Layer 4 of a small transformer language model trained on English Wikipedia (14 layers, counted from 0, width 96).
A neuron adds its activation times its output weights to the MLP's output. To switch it off is to set its activation to zero at one token and run the rest of the model.

Output weights of the MLP neurons that the questions are about. A number n stands for n times 0.00076.
n37: 120 4 3 175 22 39 107 -182 188 83 53 -93 98 155 -189 -86 162 94 94 -162 -33 -91 0 139 -28 -110 26 82 169 173 14 -4 -152 -51 -99 117 18 -188 -114 -98 -127 117 -114 193 109 80 -230 -132 37 68 231 35 271 134 0 39 235 44 -58 -77 -87 14 -125 -66 -133 -216 17 7 -37 -45 -250 43 -133 -160 57 -73 -17 -165 94 -75 -38 -25 56 -255 -70 26 144 195 38 -182 15 70 -168 104 -172 -12
n43: -54 393 71 251 124 -113 80 45 196 40 -259 168 125 18 341 144 123 -115 -29 -163 151 -40 -62 -323 79 196 132 158 -24 0 226 -175 153 98 100 118 -91 -62 -129 125 -51 -89 279 -219 65 23 135 -73 230 -32 174 180 14 108 308 -86 32 -62 26 178 -162 -306 -165 255 170 -85 -174 -227 -61 203 246 -141 -142 296 18 -284 -4 53 -94 -41 27 -149 87 -85 118 -89 58 -190 -84 -57 5 -75 110 52 210 -15
n77: -84 72 -118 -115 54 -40 -116 176 222 -173 54 -4 -85 -155 182 -123 10 245 24 31 -167 -251 -131 -43 -147 -58 167 233 -32 -107 -62 208 141 211 -119 174 -99 61 174 114 14 -74 209 183 -143 178 9 126 -4 -63 114 31 -256 -169 199 -343 395 -406 133 -138 -183 -84 302 185 -191 -57 -44 -116 -87 81 27 -58 61 -145 307 79 108 69 57 -180 44 22 204 115 209 -92 -53 -27 -218 -112 5 -34 39 -261 -9 70
n138: 22 106 141 167 0 184 -88 -226 -207 50 133 93 141 53 208 -101 -72 15 180 -48 73 149 170 -55 -82 -163 134 -224 172 -59 29 52 -75 -121 311 133 96 -79 -29 -73 94 92 61 -4 28 98 193 -178 -14 183 43 -59 106 18 101 88 181 -58 -308 -129 -41 11 34 58 54 -47 62 215 -156 145 128 18 123 178 26 -31 -110 -7 -98 204 36 -154 -74 69 -111 57 -28 259 7 -62 276 -20 -232 -50 65 -4
n186: -23 -95 30 0 19 39 -84 -23 -225 -78 -69 -135 115 -39 -28 -208 -59 67 -37 -107 -220 -46 38 -53 -64 -124 116 -149 -120 185 4 62 47 -166 -281 -62 97 170 -90 -57 138 104 -45 -59 -94 245 277 260 100 -179 -337 -88 20 142 -47 -50 -197 117 48 178 59 -53 -104 -30 -100 136 186 200 123 135 -4 108 89 20 0 -159 201 45 -4 264 182 261 -65 72 124 -28 -182 -122 -64 162 -20 -186 -190 -93 202 4
n245: 195 193 -53 0 175 -54 -192 -8 87 -67 -88 217 -8 -23 177 118 175 66 131 -122 -80 11 4 45 -242 -4 140 -41 -128 54 -88 -62 -137 193 102 65 -162 -94 -176 91 -27 211 191 24 51 110 -107 66 70 -62 -37 -27 -147 -134 -221 -188 -112 -152 4 -198 -55 -137 -259 4 -20 98 4 -64 -55 -135 -204 -85 12 -157 -84 83 -241 -93 38 89 173 -84 -126 -57 287 107 -391 196 -68 -189 -59 -63 4 16 -206 -116
n336: 377 -361 9 169 -23 28 -67 -87 145 -85 139 -202 44 104 -174 176 -367 -80 -10 101 77 328 14 -177 90 14 63 129 -130 -254 14 61 170 114 134 -93 -149 -9 -108 150 -94 -115 86 -247 -204 189 261 -33 22 -89 -173 -5 49 -60 23 222 -60 159 49 100 14 87 178 73 -198 163 73 -77 129 -265 90 -162 -102 -10 -208 -52 232 237 -214 284 141 -9 -20 -59 192 -119 104 -179 -104 -175 -275 102 -63 63 138 -475
n375: -43 104 11 -104 -95 141 53 -71 -12 -81 -54 -77 23 77 181 15 87 40 -42 29 -120 25 145 -192 193 22 297 38 124 -184 -177 121 255 115 -101 -43 -73 -28 170 86 -26 281 -35 145 176 -122 -156 51 -329 11 15 -172 -4 -140 91 141 11 -15 17 324 30 29 -38 21 -15 -39 -188 53 -15 127 144 58 91 -114 7 -213 45 -49 -150 33 46 -4 169 118 -26 -22 19 -288 -106 -171 197 -103 -11 -45 74 -73
n383: -131 239 61 61 130 -17 -56 61 4 192 194 0 197 -4 17 -4 -94 227 -88 -148 180 195 -53 -97 -108 -54 -26 124 197 -16 33 -42 38 25 43 335 -108 -113 0 24 -17 -150 -12 -17 -128 63 38 87 47 134 26 -16 -276 193 13 -252 -203 -52 -171 -123 -182 -90 -197 -142 60 101 -195 142 -64 61 72 -332 -199 -204 -4 15 -339 140 -4 113 -61 -95 -140 -82 -47 89 58 -55 -20 -277 373 -182 -88 0 306 -102
n413: 4 4 -123 208 -37 20 72 28 -70 55 93 161 13 177 30 -47 -193 181 -4 -298 193 131 -158 60 314 -101 -29 230 -164 -186 113 -201 91 158 -300 45 -130 119 12 0 128 33 -75 108 335 -62 -150 -98 74 -176 -65 289 94 -153 65 -24 89 262 35 146 -298 -8 67 163 -17 32 -68 147 112 17 -29 106 -102 -85 61 72 94 231 4 110 -52 85 -236 100 0 183 -13 103 -111 89 -154 44 -231 144 162 104
n445: -107 -26 -82 -16 -16 -115 -190 -94 86 -96 -44 178 55 -113 37 67 -86 -89 55 -135 -210 -121 226 -228 243 20 -50 19 169 -135 32 -113 -101 49 253 -80 -100 -55 -147 121 41 -177 -31 330 -193 151 123 20 -126 4 284 114 13 -158 185 -8 16 -79 172 -286 -134 -130 173 39 -306 -187 141 -66 -16 -198 106 -4 -79 33 0 -108 -108 -58 63 -156 4 40 -177 -67 -54 57 0 166 -225 17 -245 188 -4 -154 127 -280
n448: 200 -127 166 -187 176 -142 99 156 -43 65 122 -15 272 8 99 142 -9 -28 -75 -102 307 -331 -189 147 15 230 82 38 53 225 59 -164 76 126 5 -8 28 54 -54 128 109 57 92 231 170 77 -24 -8 53 268 -177 137 155 165 -44 8 163 -78 201 8 -226 -82 -20 -31 -37 -23 -54 -78 -12 163 -206 -99 29 37 -169 137 217 8 89 -211 105 28 197 62 -160 4 -203 209 73 -8 -146 -104 -53 66 -167 -168
n472: 24 -23 159 -17 7 -67 -275 -52 30 61 84 41 -194 -43 136 245 195 61 -187 -109 -22 49 172 142 20 -32 -37 -112 -18 -11 67 221 -90 -101 -106 109 -212 224 82 52 -11 -84 192 -61 19 -202 -145 -14 64 -199 -206 112 -269 304 53 -249 0 -29 -68 36 -7 -31 194 -48 40 66 80 -132 -4 138 18 46 -154 -52 -274 109 -95 109 -7 -92 -73 -21 49 10 37 51 -143 47 89 107 -83 -89 -140 0 62 -83
n530: 46 -61 -121 -80 -143 247 -206 133 -122 89 0 110 90 -40 -166 -67 -38 72 56 130 51 14 -138 45 171 213 85 113 103 106 78 14 -112 -109 -86 28 -188 -31 228 143 249 -26 -107 -51 148 -250 -120 75 -95 -222 -385 -112 11 -60 -93 -18 124 26 -160 66 123 147 235 -70 192 21 -111 -199 -55 -4 -90 -32 -126 182 -46 -20 -24 86 21 -4 7 -42 -90 10 103 -69 -27 -162 17 -130 189 4 31 63 -11 -16
n580: -26 0 -30 52 46 23 79 -41 -131 150 144 -18 132 -89 335 96 131 165 321 -49 -27 82 -166 -141 51 -318 -63 106 106 -117 117 31 258 132 232 -8 23 207 -48 -67 -42 59 30 4 108 -325 -151 -129 -145 -84 32 -8 0 -64 34 -38 34 67 -102 156 -19 19 -181 74 31 0 4 106 125 32 12 -64 241 -83 -8 -155 99 95 130 -53 -185 60 -217 104 -177 89 77 -223 -48 91 -93 174 59 -300 43 266
n675: 47 -287 8 121 -12 -4 33 16 -94 -146 -20 -154 -164 141 12 -4 -125 -221 -76 114 21 -70 -147 -34 142 -71 -45 72 -230 -59 59 72 93 -45 -18 -222 32 -19 89 -90 169 -127 -23 -61 52 -36 -61 36 95 288 67 -102 8 24 272 -150 123 367 -178 -20 299 -102 -33 -27 -41 54 -136 205 -289 432 -93 44 50 -21 28 -4 27 -226 78 203 23 -205 -134 -8 -12 142 -42 73 -31 195 -150 -78 -229 -99 -49 -212

Each question names a token from some text and the token that comes next. It shows the activations a of the neurons there, in the order above. A number n stands for n times 0.0047.

Then comes g, the gradient of the next token's log-probability with respect to the MLP's output, scaled to length 1. A neuron's effect is roughly proportional to its activation times (output weights . g). A number n stands for n times 0.00083.

" On", then " September"
a: 0 138 0 0 0 0 0 0 0 133 0 78 0 0 0 84
g: 145 -313 -22 25 124 120 57 -80 -36 -141 18 158 92 26 -41 97 -2 50 73 73 6 -48 -103 42 55 48 48 -1 -47 -94 86 -21 38 91 3 -83 -85 -71 -14 -100 38 -60 -17 296 111 194 73 -207 -234 -309 48 25 -65 -88 -34 -3 -252 -73 55 -133 -261 -120 75 41 -54 78 -123 86 -141 35 -156 58 88 -64 -36 64 -304 4 -149 -202 77 277 -71 -143 103 -16 -175 153 230 -164 -120 -24 39 -234 33 130
Which two neurons, each switched off alone, lower its probability most, in order? n413, n448

"F", then "as"
a: 0 70 0 0 0 0 0 231 0 0 0 0 0 0 0 84
g: 195 87 52 107 -95 146 172 -94 -99 -47 126 -139 -102 57 -43 122 -59 -27 -112 103 57 -171 86 -16 217 -122 76 105 5 -43 -198 -98 196 31 -281 147 -167 57 -211 21 -129 157 -118 209 256 127 -69 -96 7 -72 -37 -7 -185 81 40 -70 -92 147 52 64 84 43 -12 -72 -44 -70 67 -40 79 -177 70 -97 92 278 -71 135 113 -93 -89 -28 209 55 -236 247 142 146 107 -93 273 -45 121 46 56 -12 25 -84
Switching off which neuron hurts the next token most? n375

"O", then "),"
a: 0 84 0 0 0 34 99 0 0 0 0 0 0 23 68 59
g: 15 -77 85 -22 24 313 278 -47 193 -28 244 2 -18 -246 3 17 120 -109 51 15 -107 -92 135 -183 78 97 17 -104 -146 -44 -72 -137 -88 15 210 17 -149 46 59 -205 32 -126 -7 -48 67 -177 -14 -304 1 -107 53 -140 56 -38 251 54 -38 -56 -121 105 -148 -264 -150 86 12 168 -4 -62 106 -47 199 81 -58 1 131 241 -16 18 115 -108 -47 61 25 -312 -51 77 146 -149 -103 -33 23 -1 69 -1 -99 -149
Switching off which neuron hurts the next token most? n43

"==", then "B"
a: 10 0 0 0 0 0 0 1 0 0 0 0 0 0 40 182
g: -105 -51 55 31 9 143 -233 247 168 25 13 -31 -6 131 14 -57 8 77 -12 14 109 203 76 -62 -51 -61 -163 18 43 -56 -90 -293 -135 -196 100 -60 -18 -226 -38 37 -43 -131 -25 19 -67 93 20 16 21 -291 140 -144 -134 -316 -37 99 231 -118 107 29 1 114 174 37 -240 144 31 208 140 -51 24 -80 -128 -84 -47 24 147 -183 89 -34 -47 6 2 118 64 -211 -164 55 257 -41 -229 128 -35 62 177 4
Which neuron, switched off, raises the next token's probability most? n675

" alliance", then " known"
a: 0 0 32 89 44 21 0 51 241 212 183 0 258 0 0 88
g: -23 90 -135 -128 -8 -15 -258 83 55 244 -44 131 -66 119 132 -115 -136 -79 40 -60 35 165 151 -15 -22 -16 123 112 3 -95 51 154 127 77 196 89 -278 46 79 -104 -227 26 234 -173 64 -63 29 -18 58 76 -79 -33 243 321 57 -43 -23 -27 -61 44 -52 -109 117 103 243 -61 325 102 5 90 127 -189 -71 0 -154 38 22 -53 -171 -219 -75 -75 10 247 24 -47 123 0 86 69 31 52 145 -51 -33 -195
Which two neurons, each switched off alone, lower its probability most, in order? n472, n383

"ed", then "."
a: 0 0 302 0 0 0 0 92 77 182 0 172 0 0 0 0
g: -44 19 329 3 -175 -3 166 -48 21 -173 -73 179 -101 -90 -81 -102 -114 -129 75 -143 39 -30 66 25 -207 -48 40 181 -58 54 -69 41 86 321 34 -135 -8 50 -110 -149 -117 -393 -61 72 -147 -211 -32 -36 -174 -17 41 41 77 11 -51 8 -110 -88 63 -48 -27 -81 -154 -46 164 92 -171 76 -14 -86 74 77 -10 -36 121 187 -212 -97 -190 53 -359 -20 29 -127 -38 4 -93 -182 -141 -138 98 110 89 98 77 -19
Switching off which neuron hurts the next token most? n383

"5", then " as"
a: 0 86 257 0 0 244 0 46 130 0 0 1 0 0 0 229
g: -144 237 -197 -5 -109 -194 25 -100 1 -2 90 -188 -33 -49 -29 124 -60 -217 -11 -72 -232 69 -82 -138 71 181 -9 -184 312 39 80 -131 -23 -90 -19 232 177 123 40 10 -135 166 55 7 -273 270 -9 56 93 135 49 117 -131 160 16 7 124 58 -39 -18 69 135 148 107 -143 12 -289 62 55 194 -2 -62 73 -168 34 39 9 183 200 -159 50 -133 76 175 39 4 -69 39 123 -76 -75 -6 -9 -118 65 -85
Which two neurons, each switched off alone, lower its probability most, in order? n77, n383

" Han", then "over"
a: 16 0 0 134 0 0 0 0 0 0 0 0 6 0 0 153
g: 33 -212 -82 101 44 142 50 37 -129 -107 -139 39 -1 213 -58 -79 108 178 129 126 23 -306 4 -31 123 119 -70 25 71 -81 41 21 12 -146 96 78 28 -235 -180 18 -12 115 8 46 130 94 29 92 -6 153 5 -103 -2 90 -255 -34 -24 -92 -142 -113 -261 69 125 -51 36 -7 -191 147 152 329 -138 -8 91 229 38 109 112 -108 -234 -109 -241 44 29 131 38 -220 -226 121 -9 33 -15 161 -109 -92 -9 77
Which two neurons, each switched off alone, lower its probability most, in order? n138, n675

" the", then " elected"
a: 0 103 0 0 0 0 0 16 0 0 0 0 103 0 0 0
g: -64 -166 168 92 -155 -112 91 128 32 -17 -191 -139 -400 -66 18 98 37 22 -282 -163 141 79 60 -31 49 134 157 -2 -109 -50 41 -13 25 94 2 150 -91 -119 -99 42 -121 252 98 -12 104 1 -35 -24 -210 17 -20 70 -91 62 -112 106 120 -28 -167 204 -18 39 58 10 18 -53 -333 -263 96 109 100 -52 145 252 64 -6 -80 -55 45 -64 -29 -107 114 259 -57 -4 -198 -113 41 -34 105 -147 -168 -20 122 -7
Which two neurons, each switched off alone, lower its probability most, in order? n43, n472

"s", then " her"
a: 252 0 0 0 0 0 0 0 56 0 44 89 0 0 0 13
g: 52 2 169 150 -208 108 124 -19 -129 146 5 -5 -36 -46 -39 98 123 80 -37 101 -22 -70 169 149 198 136 -86 35 41 -62 -65 255 164 -52 -61 15 -53 -98 76 124 -104 -232 -134 -54 175 -196 -27 -146 -199 -60 68 -192 -103 53 -37 -221 162 26 129 -119 -2 -107 -184 132 115 -151 -90 104 -151 141 150 -123 -141 18 20 57 -15 -137 169 -280 -70 -113 -37 11 24 -19 -139 -15 207 35 122 83 -162 307 -129 -62
Switching off which neuron hurts the next token most? n37

" (", then "CC"
a: 24 0 63 0 0 0 0 145 34 23 0 0 0 78 0 15
g: -48 27 87 -49 -104 -139 188 -209 -50 -24 -81 115 -135 -30 205 -64 -37 62 22 36 51 44 35 -51 -139 83 27 185 54 150 83 -217 -29 58 -1 -159 64 -210 -20 -75 23 9 199 -45 85 -172 -63 112 157 89 38 31 212 -55 -3 -43 -232 14 73 -86 58 185 -107 6 -129 102 5 12 209 14 235 90 64 -164 120 0 -21 72 -316 -14 -179 97 86 -31 114 -83 -196 -272 215 -180 232 64 -147 191 26 206
Switching off which neuron hurts the next token most? n375

" cabinet", then " or"
a: 39 0 0 216 141 0 0 0 133 127 0 0 48 0 0 220
g: -173 -107 182 -24 26 57 -76 145 119 120 38 202 -90 131 -169 40 63 195 -367 -11 -108 164 7 27 2 -45 -172 7 90 43 -22 -83 155 -74 -11 7 18 153 -66 4 19 -169 -321 -11 71 142 -136 -324 65 -40 -29 -137 -103 29 198 15 102 -105 -67 49 4 -4 -98 178 60 -83 118 -67 123 -60 -56 -80 -226 23 -6 76 -110 -87 219 154 42 42 10 238 43 -195 -56 38 158 -14 153 -143 -93 -187 -188 -103
Switching off which neuron hurts the next token most? n383

" Free", then " Democrats"
a: 0 0 0 0 0 0 0 0 0 133 3 0 0 0 0 49
g: -56 -226 190 127 114 24 -195 111 -189 -44 -172 85 -84 -36 59 2 -170 70 -99 -112 -144 -28 -126 -19 150 109 188 37 41 -3 30 96 92 200 -33 43 11 45 -179 66 -1 182 -21 -37 252 231 -205 19 21 -39 -165 275 63 -42 84 -40 26 133 -91 158 30 -15 -55 -88 17 1 -202 -57 -40 -175 44 100 194 -93 -106 -117 183 -77 -147 116 118 -50 75 -57 -49 287 -127 15 -8 49 90 -6 -167 -203 130 308
Switching off which neuron hurts the next token most? n413

" minor", then " parties"
a: 0 202 0 0 73 0 0 0 0 0 0 0 64 42 0 0
g: -71 188 12 249 157 -75 8 120 -150 -7 -12 193 -97 117 28 -15 192 167 134 -239 40 -172 -53 -97 -55 81 126 136 -139 108 -102 -28 -30 -3 -23 50 -163 19 -262 115 68 -132 -55 149 -61 192 37 -103 -21 139 -126 167 62 170 -36 -32 10 -32 137 226 49 -104 283 -37 88 -127 -276 -36 50 114 -118 -26 82 -109 -69 -5 81 -4 -181 -66 172 -38 43 38 98 -71 46 95 160 28 188 136 -17 -115 336 -95
Switching off which neuron hurts the next token most? n43

"loan", then " of"
a: 0 0 0 0 94 0 0 108 97 0 0 96 66 0 0 162
g: 40 75 -47 3 42 16 41 155 144 -26 85 163 -97 -191 58 -56 74 -360 233 -3 115 18 14 69 215 32 107 -43 -38 -291 -7 308 -138 -83 128 66 159 -8 44 86 -44 -13 -45 -149 179 -207 99 105 -81 204 46 85 179 -29 263 -21 -194 294 -25 81 -107 -1 -30 -86 -254 -157 113 30 -56 104 -126 98 72 -68 -74 6 50 -38 73 210 166 -155 -86 -25 43 -12 42 110 -94 121 111 -35 89 97 -40 7
Which two neurons, each switched off alone, lower its probability most, in order? n675, n375

" France", then " on"
a: 0 0 115 185 0 150 0 135 0 0 0 0 0 0 0 22
g: 55 -88 -172 101 -37 -61 -189 48 126 27 3 130 -3 -62 -72 -11 250 -176 144 -122 134 117 -19 -179 25 -38 59 -60 -293 252 -181 64 -121 116 -138 132 -105 -45 51 27 137 14 84 -175 -61 156 135 249 -33 136 11 99 -47 140 -65 -55 -224 -41 210 176 79 238 177 -8 228 18 -90 63 27 100 -255 -12 225 -96 -86 -137 -34 143 -29 -102 29 -27 -38 103 70 -67 -95 207 -8 -23 133 71 138 75 123 -56
Switching off which neuron hurts the next token most? n245

"s", then "ending"
a: 0 0 0 0 1 0 59 80 0 0 0 45 0 229 0 0
g: -8 -90 26 -194 -152 53 -123 -37 -137 105 -67 209 -81 -60 103 -145 -249 56 -56 -29 -90 -88 -19 -81 6 105 80 14 39 -4 -94 -59 -164 -42 31 -102 -206 -61 386 -162 156 91 -78 -185 -66 105 199 139 107 79 -108 -48 -46 -104 81 152 102 113 -182 164 -63 161 35 109 138 -22 7 -55 49 5 -149 60 -115 -119 -4 -227 -191 199 -198 299 -105 -13 20 -28 -12 -34 -9 70 -131 8 -50 -198 116 -226 -170 -64
Switching off which neuron hurts the next token most? n530

" an", then "tic"
a: 0 0 0 75 0 0 0 0 0 0 1 137 0 0 0 38
g: 79 81 108 273 235 132 -64 145 48 24 -17 -63 127 -49 -58 -63 43 -209 52 131 -21 -57 -50 -100 29 -218 49 -144 -265 91 94 21 -62 48 -52 -18 -29 179 -76 -40 39 -106 48 -138 78 -154 -81 138 150 -18 -100 44 -74 194 291 -73 -75 295 -152 20 9 -113 -112 -82 -20 -235 279 54 -30 -168 -118 118 -37 -119 33 -24 163 -63 235 -142 195 -58 188 -207 -51 -56 93 -39 -35 -85 165 -110 112 -44 -108 36
Switching off which neuron hurts the next token most? n675

".", then " Be"
a: 0 0 109 0 196 0 0 114 64 0 0 124 0 23 0 0
g: -116 -47 33 -80 -329 -7 -59 84 -9 -82 29 -170 -50 121 -68 -10 5 -38 181 96 -110 123 -11 134 -18 -64 -162 109 -39 -103 -132 13 55 16 -148 113 -143 163 -39 60 4 117 -57 -130 73 129 127 176 157 32 -215 153 111 73 229 143 113 180 -59 66 80 242 174 -7 160 -147 30 43 -34 -215 -15 28 -19 -228 12 23 149 246 287 35 -21 142 -84 -152 -60 31 81 -147 79 7 195 171 -117 -119 -82 -228
Switching off which neuron hurts the next token most? n186

"s", then " Co"
a: 0 0 0 324 0 0 0 0 0 118 53 0 95 0 0 0
g: 185 223 -129 -11 -22 -28 4 -35 -250 -79 -86 67 345 85 -225 -13 147 -133 138 -127 36 187 28 -143 149 50 -133 23 87 128 104 20 177 -36 -7 39 134 -133 -10 273 60 30 -275 -21 -117 90 124 -108 -98 187 7 -116 69 113 -16 46 -55 -79 54 -163 -63 -181 218 -54 114 234 49 -116 -86 9 -21 -92 -81 -29 -140 125 -56 -72 -18 39 -84 9 38 -47 13 52 324 113 199 -169 108 81 -138 -35 -31 -104
Switching off which neuron hurts the next token most? n138

"9", then ","
a: 0 0 240 0 0 210 0 0 82 186 0 0 0 0 0 347
g: 332 225 95 109 167 83 -56 -58 70 41 -113 14 22 -48 3 -190 76 176 295 7 -18 -155 231 -122 -192 -99 -62 -18 -37 218 232 -67 -127 176 171 -124 -23 42 -83 -210 223 -153 -184 61 130 -107 -80 -123 60 21 -98 -82 -84 -84 -109 -124 -19 56 -33 84 47 -11 -107 -26 -18 118 -81 -3 -21 -272 -57 30 141 -25 -7 40 -194 178 -132 47 -160 274 -106 -63 -131 74 102 -43 -60 -134 52 -10 -29 -15 86 87
Which neuron, switched off, raises the next token's probability most? n675

"\n", then "\n"
a: 59 0 79 0 0 0 0 0 0 49 0 201 77 0 0 189
g: -55 -132 81 18 4 -89 -12 60 58 14 -57 51 -157 -18 -126 119 -22 -33 -26 131 105 -160 8 72 21 193 -135 -168 35 76 -9 17 -10 134 69 -250 -29 80 -223 7 -64 -156 26 199 165 -9 -35 89 -132 221 114 64 -161 8 110 -169 -178 -239 54 -41 -236 21 -119 -304 75 -115 -135 58 0 86 140 -238 -105 27 76 96 -83 -32 -42 -252 25 -132 124 -199 0 -39 -302 29 -93 154 37 199 161 49 15 222
Switching off which neuron hurts the next token most? n448

" account", then " and"
a: 0 0 0 0 102 0 0 40 207 83 0 187 182 0 0 347
g: 24 -107 83 -167 -193 -41 40 -95 -41 -70 -14 78 31 39 21 -130 -6 186 -237 -169 -20 -29 -207 -35 57 -115 -239 -4 271 134 -22 -195 114 -34 57 -132 -88 -86 50 121 117 -34 -207 96 -96 12 -65 -2 160 -116 33 -59 -135 -90 35 -85 56 -211 -78 65 213 -39 24 -84 268 144 -183 128 -12 -14 -77 -38 -104 82 66 -74 -130 176 9 114 -86 -168 67 271 -49 -78 -276 -174 146 19 8 -287 86 93 -169 -10
Switching off which neuron hurts the next token most? n383

",", then " but"
a: 0 0 192 0 0 0 81 0 212 21 0 186 53 0 46 46
g: 255 -132 142 24 13 -111 167 -149 -167 6 -61 52 141 -208 132 195 -73 187 -66 150 -345 -133 8 31 99 -172 -69 -22 93 -57 -64 9 -60 -153 -38 118 -32 -138 44 -129 -18 161 119 82 -177 129 11 97 -10 -138 -102 -102 -117 157 33 12 136 -249 149 -48 -57 -268 -104 82 -144 -35 -27 -42 34 173 -225 45 -203 -18 -49 -145 114 -32 -182 98 -56 -54 -150 83 -161 36 100 65 -21 -146 -79 34 8 -107 -71 228
Switching off which neuron hurts the next token most? n77

".", then " According"
a: 0 0 102 0 42 0 0 98 0 0 0 111 27 0 0 0
g: 91 -127 28 -65 165 -151 -39 73 -52 23 -131 -48 159 142 57 138 -2 177 42 -170 -191 -54 -60 -42 -172 -117 -197 -100 48 176 168 77 -140 125 -284 -37 -37 250 -158 -181 -118 1 93 138 -133 -5 -62 -211 70 91 -78 -234 25 62 -56 -47 76 -152 -134 -30 -135 -349 24 30 60 63 -146 79 89 -92 95 99 290 -35 51 -166 -83 -155 -82 40 -48 -141 -25 -52 -70 -46 -239 -20 85 -77 14 -127 -134 -81 -105 -87
Switching off which neuron hurts the next token most? n448

"s", then " to"
a: 0 0 153 139 46 0 0 5 277 31 0 268 76 0 0 15
g: 41 123 -85 -89 -85 90 -347 9 -118 134 13 66 244 39 -15 55 51 114 35 -10 0 -137 -144 -70 -17 46 -261 74 47 -59 180 -204 146 -151 -21 8 38 -134 -16 -93 -1 169 -4 -16 -32 133 -22 -117 -21 49 -360 -57 -188 43 188 73 -49 0 -95 -178 36 -114 76 -42 113 191 3 43 103 -92 -119 -34 -74 89 18 64 -40 177 93 238 -158 -157 45 157 -195 134 -293 12 200 1 -38 135 23 -118 221 102
Switching off which neuron hurts the next token most? n383

" Co", then "ali"
a: 0 0 0 0 0 17 0 0 0 304 0 0 67 0 0 208
g: 13 -72 -71 -13 48 -55 312 24 -100 -145 47 -141 6 -73 149 -73 1 -9 10 138 -118 247 214 44 -5 -71 -92 64 99 27 -292 -67 -84 86 -42 -48 46 -130 -60 293 28 -69 222 76 -14 98 -231 171 -157 56 115 83 49 2 -158 74 -49 -48 181 -60 40 132 -123 -130 0 -156 -71 64 172 -197 131 -67 -8 9 -121 -51 76 -37 -140 -79 131 -134 -84 -20 -83 127 313 24 8 -231 -45 -291 93 109 86 183
Which neuron, switched off, raises the next token's probability most? n675

" the", then " bank"
a: 0 144 27 0 14 0 0 0 0 49 0 0 43 0 0 0
g: 55 24 -102 116 8 145 -115 152 71 60 58 -7 -120 149 77 -147 -188 -164 111 -160 -25 188 -144 -292 -196 -17 -61 -163 -127 -23 -95 225 110 112 272 -139 5 81 106 72 -138 101 -72 12 106 -103 115 -151 125 192 147 20 85 -20 -63 33 -5 21 -112 41 -112 -230 22 118 44 -130 -95 -74 35 124 187 -35 -2 258 46 189 1 93 -2 -163 77 -96 121 -93 -130 -169 104 -111 250 -74 90 109 -174 57 78 165
Switching off which neuron hurts the next token most? n43

"um", then "e"
a: 0 0 0 191 207 50 0 0 268 0 199 0 0 0 0 59
g: -70 73 52 43 20 -92 88 -49 -130 -112 1 -141 162 64 -210 135 12 359 -163 -27 -71 -87 47 -73 -117 -264 -94 139 16 210 162 26 20 -78 17 -62 37 33 -26 77 41 191 78 -76 -73 307 -114 -107 -138 -137 5 -70 62 167 -3 165 -142 61 25 39 42 52 125 87 -99 175 91 -349 -61 8 -146 112 -203 -5 34 -135 247 110 -49 46 -139 123 -93 138 -64 150 -58 112 35 23 -100 55 -309 -65 47 -32
Which neuron, switched off, raises the next token's probability most? n383

" but", then " is"
a: 0 76 0 0 252 0 0 0 0 52 0 0 0 121 0 0
g: 132 -66 1 -79 123 -214 -191 -5 -37 19 -23 -7 177 193 -104 55 -42 3 -127 68 -138 -96 34 -171 -77 5 44 -78 -75 14 -106 80 -84 109 28 -178 136 -142 216 224 -205 -114 -56 -99 4 -13 -130 -71 -109 -78 -17 -11 140 -118 -3 -41 299 -141 71 -86 139 3 126 28 -226 99 277 74 121 -325 44 39 -57 -76 114 28 -131 112 47 -96 32 22 61 -281 82 -218 -78 85 -59 156 -40 -273 -72 102 160 80
Which neuron, switched off, raises the next token's probability most? n43

" alliance", then " end"
a: 0 0 0 120 142 32 0 85 204 137 195 0 298 0 0 47
g: -169 -217 -158 -148 15 27 32 -231 131 147 -140 143 208 -223 96 108 21 -50 89 -59 217 35 236 -151 -3 106 111 -192 -169 14 -143 -13 -143 325 104 197 1 22 93 -147 -18 -66 -22 68 -221 91 -90 -37 -161 -112 -78 19 153 110 -159 -81 72 -261 49 -55 186 72 218 -64 -106 80 -12 -106 55 -40 121 -47 73 13 30 -88 -20 -81 -1 104 -101 -29 -52 -85 -33 -61 105 214 -23 -89 -71 149 -228 -13 -91 57
Switching off which neuron hurts the next token most? n445

" party", then "'"
a: 0 0 0 115 177 65 0 40 65 104 68 15 82 56 0 25
g: -75 128 77 -151 -144 -172 15 -89 -110 227 119 -59 111 -177 0 -13 -82 16 47 1 192 4 -7 -76 -153 2 76 172 -10 -175 282 -70 1 130 -242 -98 88 -8 121 -57 -47 -30 71 51 99 264 -187 211 7 -207 -9 -177 -56 140 117 204 76 -112 217 -219 119 -238 64 28 -49 -87 123 99 -61 -74 -68 -63 72 -125 -11 -86 -279 -9 -60 222 -225 -26 -21 -69 85 89 149 -21 47 -24 -78 6 -172 -121 102 0
Switching off which neuron hurts the next token most? n383

" major", then " party"
a: 0 135 0 0 288 0 0 102 0 0 0 0 0 0 0 13
g: -78 -340 105 -41 5 -19 43 139 -78 -60 56 -211 -196 -101 259 -11 -67 -4 -218 -78 -10 39 -159 62 -14 79 187 -66 -90 77 -167 33 102 -128 255 -67 -208 -232 -194 -61 -44 -53 -55 -88 40 84 -141 2 51 -192 27 182 -105 -12 -69 -15 -29 210 -56 146 201 58 41 -177 40 -137 -6 -169 162 -177 -54 190 -13 -65 -133 -118 64 142 -28 -77 -53 45 148 9 -233 97 -126 -79 -185 -35 7 55 29 -139 65 206
Switching off which neuron hurts the next token most? n186

" by", then " his"
a: 0 253 184 0 37 72 0 0 0 0 28 82 0 0 0 0
g: 274 -23 -6 -106 11 -84 -34 -157 175 1 59 -138 -343 36 83 76 265 115 -202 9 -224 -15 127 101 5 51 -156 5 191 191 68 155 139 -59 -57 -126 109 306 -121 35 -2 7 39 92 10 -149 140 -38 -180 -47 -34 -14 -3 -38 -54 -102 130 -144 -40 14 -44 144 58 118 -182 -35 -219 144 -9 -30 -3 107 29 70 -234 -80 -192 275 -55 34 -62 127 13 78 256 -141 9 -103 -100 84 52 33 128 49 -87 36
Switching off which neuron hurts the next token most? n77

" Ly", then "n"
a: 51 0 0 270 0 0 0 47 0 0 0 0 0 0 0 146
g: 125 -14 263 -16 21 -129 -3 238 -98 176 -110 195 -5 -122 -178 153 -95 90 22 140 -5 -75 -171 -288 -84 85 -172 43 15 67 -49 -23 12 -192 20 -57 104 -135 160 -6 -66 -152 -138 -99 -109 49 206 -36 25 -5 -86 -29 36 267 -90 -116 -46 11 -87 8 -25 -51 8 -3 141 -9 -122 -85 325 119 -26 -118 204 52 -283 77 -50 215 82 70 114 -210 11 34 -31 35 -139 84 -172 -110 -98 99 -196 -149 -79 -119
Which neuron, switched off, raises the next token's probability most? n375